Layer 3 of a small transformer language model trained on English Wikipedia (10 layers, counted from 0, width 64).
A neuron's activation on a vector x is GELU(weights . x + bias), where the dot is the dot product.
The model reads these tokens: "." "\n\n" "=" "=" " Coach" "ing" " career" " =" "=" "\n"

The vector x that enters this layer's MLP at each token. A number n stands for n times 0.033.
0 ".": -3 34 26 -1 8 19 -27 -2 22 39 -31 11 4 -19 -16 83 -10 -86 2 -2 5 32 -20 -6 -28 9 -31 -77 -11 2 -5 -21 34 -22 22 -38 28 -13 28 -22 -5 -6 -6 27 58 -63 -21 13 -22 14 -17 3 18 -8 -26 -24 -3 -37 17 62 1 13 25 75
1 "\n\n": 13 71 0 25 20 -31 -10 -12 -15 44 -39 12 -5 -15 -13 55 -7 -95 1 16 -2 45 15 6 -24 19 -38 -59 8 16 10 -34 16 0 20 -48 40 -17 12 -46 17 -7 -2 27 20 -73 6 -9 -9 33 -25 28 2 -19 -44 -21 9 -5 2 48 2 2 1 66
2 "=": 13 54 -3 -7 4 -19 -26 -40 12 37 -33 28 -1 -3 -45 65 15 -91 -30 -17 2 -5 7 3 -16 28 -30 -88 16 12 8 -20 37 -4 31 -25 24 -3 7 -40 31 -23 22 30 32 -40 -2 -8 -2 8 -20 7 -13 -25 -28 -14 31 -16 -4 56 9 11 35 70
3 "=": 9 51 -4 -11 -1 -20 -30 -42 8 33 -31 30 -2 -3 -43 61 16 -84 -29 -13 2 -3 7 7 -17 32 -29 -87 11 19 9 -18 38 -10 33 -25 20 -4 7 -44 36 -24 22 27 32 -41 -3 -7 -6 11 -18 7 -10 -28 -23 -16 31 -17 -6 63 7 11 39 74
4 " Coach": 8 7 7 -19 -13 -37 -31 23 -51 46 28 14 -5 -43 -15 35 19 -82 -6 -12 5 79 -27 23 -2 26 -16 -63 3 14 -19 -17 36 -47 26 19 22 3 24 -37 -16 -28 -15 7 44 -59 10 25 13 7 -2 10 12 -49 -19 -12 29 -22 39 18 -23 9 26 71
5 "ing": 0 21 -5 8 -3 -4 -44 9 -37 33 -2 11 -13 -14 2 56 5 -83 8 -9 20 67 -13 2 -1 2 4 -64 -20 17 -48 -3 50 -64 24 -31 9 7 50 -27 0 -15 -3 5 56 -26 -8 21 -9 20 37 -16 2 -50 -32 -39 13 -39 22 31 -5 18 28 73
6 " career": -7 0 2 -26 -6 -13 -17 7 -8 16 -25 48 -37 -5 -7 23 2 -93 -26 35 12 54 16 8 11 21 -8 -59 -18 -3 -20 -42 12 2 3 6 26 -2 -1 -34 0 -32 9 5 58 -51 12 -2 15 36 24 24 16 -74 -18 -21 18 -38 30 55 -32 0 45 78
7 " =": -3 40 -16 30 15 -22 -6 -15 -19 12 -36 21 -21 -21 -38 40 8 -79 -11 16 12 22 14 7 -38 30 -29 -90 12 20 36 -17 24 -12 17 -27 9 -7 20 -44 3 -39 31 17 36 -21 25 -1 -10 42 5 24 -4 -57 -7 -33 50 -61 6 35 -8 34 22 61
8 "=": 13 45 -11 -8 1 -24 -33 -45 2 22 -34 35 -3 -9 -28 47 23 -80 -36 1 2 -7 12 14 -11 26 -23 -79 9 20 16 -15 35 -22 39 -24 7 -8 3 -47 28 -31 29 21 31 -33 4 -16 -13 14 -12 5 -20 -29 -14 -20 36 -19 -14 75 7 22 45 81
9 "\n": -3 48 13 -5 17 -28 -22 -12 -49 43 -29 2 -24 -24 7 46 4 -85 -5 47 -21 56 -10 34 -34 1 -19 -24 14 36 12 15 27 6 20 -51 18 -22 13 -66 37 -21 -7 -2 28 -60 -2 -17 -15 33 -15 14 19 -33 -10 -24 -1 -34 10 59 -3 18 17 66

Each question shows the input weights of one neuron of the MLP. A number n stands for n times 0.0045.

n16 (bias -0.014): 18 -9 19 3 -9 -10 1 -27 18 -2 9 -4 -13 -20 -44 -11 23 21 25 12 27 24 19 -8 -22 -5 18 -1 -27 -47 -59 6 -13 6 -3 -2 6 2 11 22 18 4 28 -10 -22 -20 -7 -6 -16 23 -9 -15 15 33 17 14 -12 -48 1 -12 27 -13 25 17
On which token does it fire most? 0 "."

n230 (bias -0.018): 15 -4 11 -5 -9 -37 -17 28 10 -9 -3 -12 13 -22 15 27 14 2 -9 3 31 -28 -25 26 -9 0 -36 -11 -11 -4 -10 -6 0 6 -36 -2 -1 16 -11 -29 -1 20 -6 39 -28 -19 21 -6 -7 15 -6 5 -5 5 -19 0 9 28 14 18 31 14 13 -7
On which token does it fire most? 1 "\n\n"

n145 (bias -0.015): 13 -6 -1 -4 8 -13 -7 -6 4 5 19 20 2 -21 -20 -5 -10 -7 5 -3 -13 -5 -1 25 11 22 13 -5 4 0 4 -21 -15 -17 -3 2 -28 -24 -4 -3 10 21 -7 30 -18 -1 28 10 -10 -11 29 -22 -13 12 8 -17 3 4 -42 1 1 -10 23 -10
Its three highest activations, in order, are on tokens 8 "=", 3 "=", 2 "="

n206 (bias -0.015): -21 -17 -34 -45 -23 7 -1 -16 3 4 -8 -17 6 22 -41 1 5 11 -8 7 1 18 -7 14 -8 43 1 -37 -9 7 19 33 -13 -15 13 -13 -4 20 -2 22 24 4 16 25 -11 -21 -21 28 13 -22 -16 17 33 3 12 -3 -11 -13 11 -14 -4 18 -5 6
On which token does it fire most? 3 "="

n73 (bias -0.003): -17 16 9 -2 -21 7 8 11 1 -34 -18 40 -52 18 2 12 44 -10 42 3 -36 22 -31 -16 -10 -26 -22 17 28 5 -11 -3 -8 -2 10 -70 42 -2 -6 7 -41 -23 16 6 2 -3 12 5 19 -9 30 -1 -14 12 -1 23 19 38 -36 2 -7 -4 1 -12
On which two tokens does it fire most, strongest first? 1 "\n\n", 9 "\n"

n131 (bias -0.014): -8 21 3 11 -29 -15 -1 -14 -18 -32 12 7 -8 19 6 9 -7 20 -12 -3 -27 -1 -15 -6 -21 32 1 -10 14 -10 22 -15 13 26 -2 44 2 10 22 9 9 19 13 -13 16 -37 -6 10 5 1 -29 -22 1 6 38 -17 6 -12 -4 15 8 -29 -23 -18
On which two tokens does it fire most, strongest first? 3 "=", 2 "="

n254 (bias -0.030): -16 -4 12 23 -9 9 3 6 4 -7 -4 -15 -10 6 5 -1 4 -11 -4 -4 7 1 -25 0 2 6 -2 13 11 3 -2 -13 13 11 -16 -24 -2 -16 -10 1 0 -11 -4 4 -16 2 12 4 10 7 8 -18 3 5 7 -9 6 3 -26 4 2 5 -5 18
On which token does it fire most? 9 "\n"

n10 (bias -0.010): -25 -14 -5 19 -2 11 13 14 -10 7 27 7 -32 -3 -10 -12 2 -14 17 5 -5 -1 17 21 -12 -10 -22 -6 -2 -32 -20 11 -22 -41 12 -14 14 15 -7 25 -15 -7 -12 -1 -22 -4 -27 16 6 32 37 21 32 24 2 -16 10 5 4 -9 -42 25 -13 8
On which token does it fire most? 5 "ing"

n71 (bias -0.026): 4 11 31 27 -31 -40 27 -3 0 29 3 20 -19 13 -5 9 -19 0 -52 -14 18 21 -23 -36 43 -11 26 16 -3 8 0 -36 12 -7 -40 -42 -4 21 6 16 -27 -31 11 9 10 54 7 11 -4 -28 -15 -19 -7 4 6 -29 13 6 10 -3 15 -17 -2 15
On which token does it fire most, and how strongly? 5 "ing", at about 0.38

n133 (bias -0.011): -21 11 0 8 -4 -4 12 10 4 -20 11 -10 32 1 -7 20 -4 6 7 57 -15 10 -20 -21 -33 -34 4 -14 13 -22 18 -12 -1 17 18 -21 10 1 -3 -18 7 10 -31 -10 -36 -15 -1 -15 -3 2 9 -23 32 1 9 28 12 4 9 -12 -6 19 -20 8
On which token does it fire most? 9 "\n"

n120 (bias -0.014): -31 -9 19 -23 -15 10 -18 20 -51 29 -15 -23 27 19 -8 -35 16 64 6 39 -17 9 21 -21 -24 18 4 9 5 13 -1 8 -50 15 29 -12 -29 -51 13 -9 -22 -8 -13 22 56 -7 2 19 29 -7 -13 19 6 31 -18 -10 -49 -35 -20 28 -15 3 31 4
On which token does it fire most? 9 "\n"

n182 (bias -0.001): -6 -13 -30 -17 -25 -2 23 0 3 -6 25 10 4 -2 -6 -12 12 2 -17 -50 16 -19 10 38 7 -13 -18 25 -6 8 4 12 34 -17 -19 -5 26 -14 -4 -23 11 -6 17 0 -17 -13 -3 7 2 -18 17 17 -16 -6 5 -3 6 11 9 33 9 24 7 1
Its three highest activations, in order, are on tokens 8 "=", 3 "=", 2 "="

n62 (bias -0.015): -16 4 6 17 -25 13 12 9 -15 -11 4 -30 -12 6 -9 -3 15 -14 7 25 -28 2 -14 -34 16 -10 -11 2 16 1 6 -1 27 -31 -3 25 4 13 0 0 -14 -4 -1 -12 25 20 33 5 -6 -20 -1 -7 4 -18 8 -26 9 -11 7 -58 50 14 7 -16
Its three highest activations, in order, are on tokens 5 "ing", 4 " Coach", 7 " ="

n94 (bias -0.019): -15 -3 -12 -6 32 3 1 16 6 0 -6 -10 -7 6 -43 -5 2 32 9 -19 7 -24 6 -5 -4 -5 38 -14 -11 -9 -3 16 -21 -30 7 -6 45 0 5 -20 17 2 -17 17 19 -7 -26 23 -4 15 -10 -8 4 3 36 -2 5 -29 12 -17 2 -20 -8 11
Its three highest activations, in order, are on tokens 0 ".", 5 "ing", 7 " ="

n249 (bias -0.019): -23 -22 -14 -38 47 1 15 3 -17 -16 -25 20 -7 47 -16 38 25 -2 -7 33 -27 -2 23 -26 -12 13 13 27 -3 13 -20 -8 -38 -4 -26 45 2 -12 -17 -18 32 -38 3 -21 13 -2 15 22 -48 3 -8 -5 22 -2 11 4 8 -57 -9 5 -2 22 22 -12
On which token does it fire most, and how strongly? 6 " career", at about 1

n229 (bias -0.003): -13 7 -24 5 -18 3 -13 8 19 22 29 -4 30 -6 4 -13 17 -10 -5 6 -1 -11 -15 -21 18 16 -38 6 -4 -9 26 -19 16 60 12 22 15 -8 -21 28 9 3 -21 -52 4 21 4 -44 8 8 -12 33 16 -66 10 22 5 -7 -4 8 -30 0 26 -13
On which token does it fire most? 6 " career"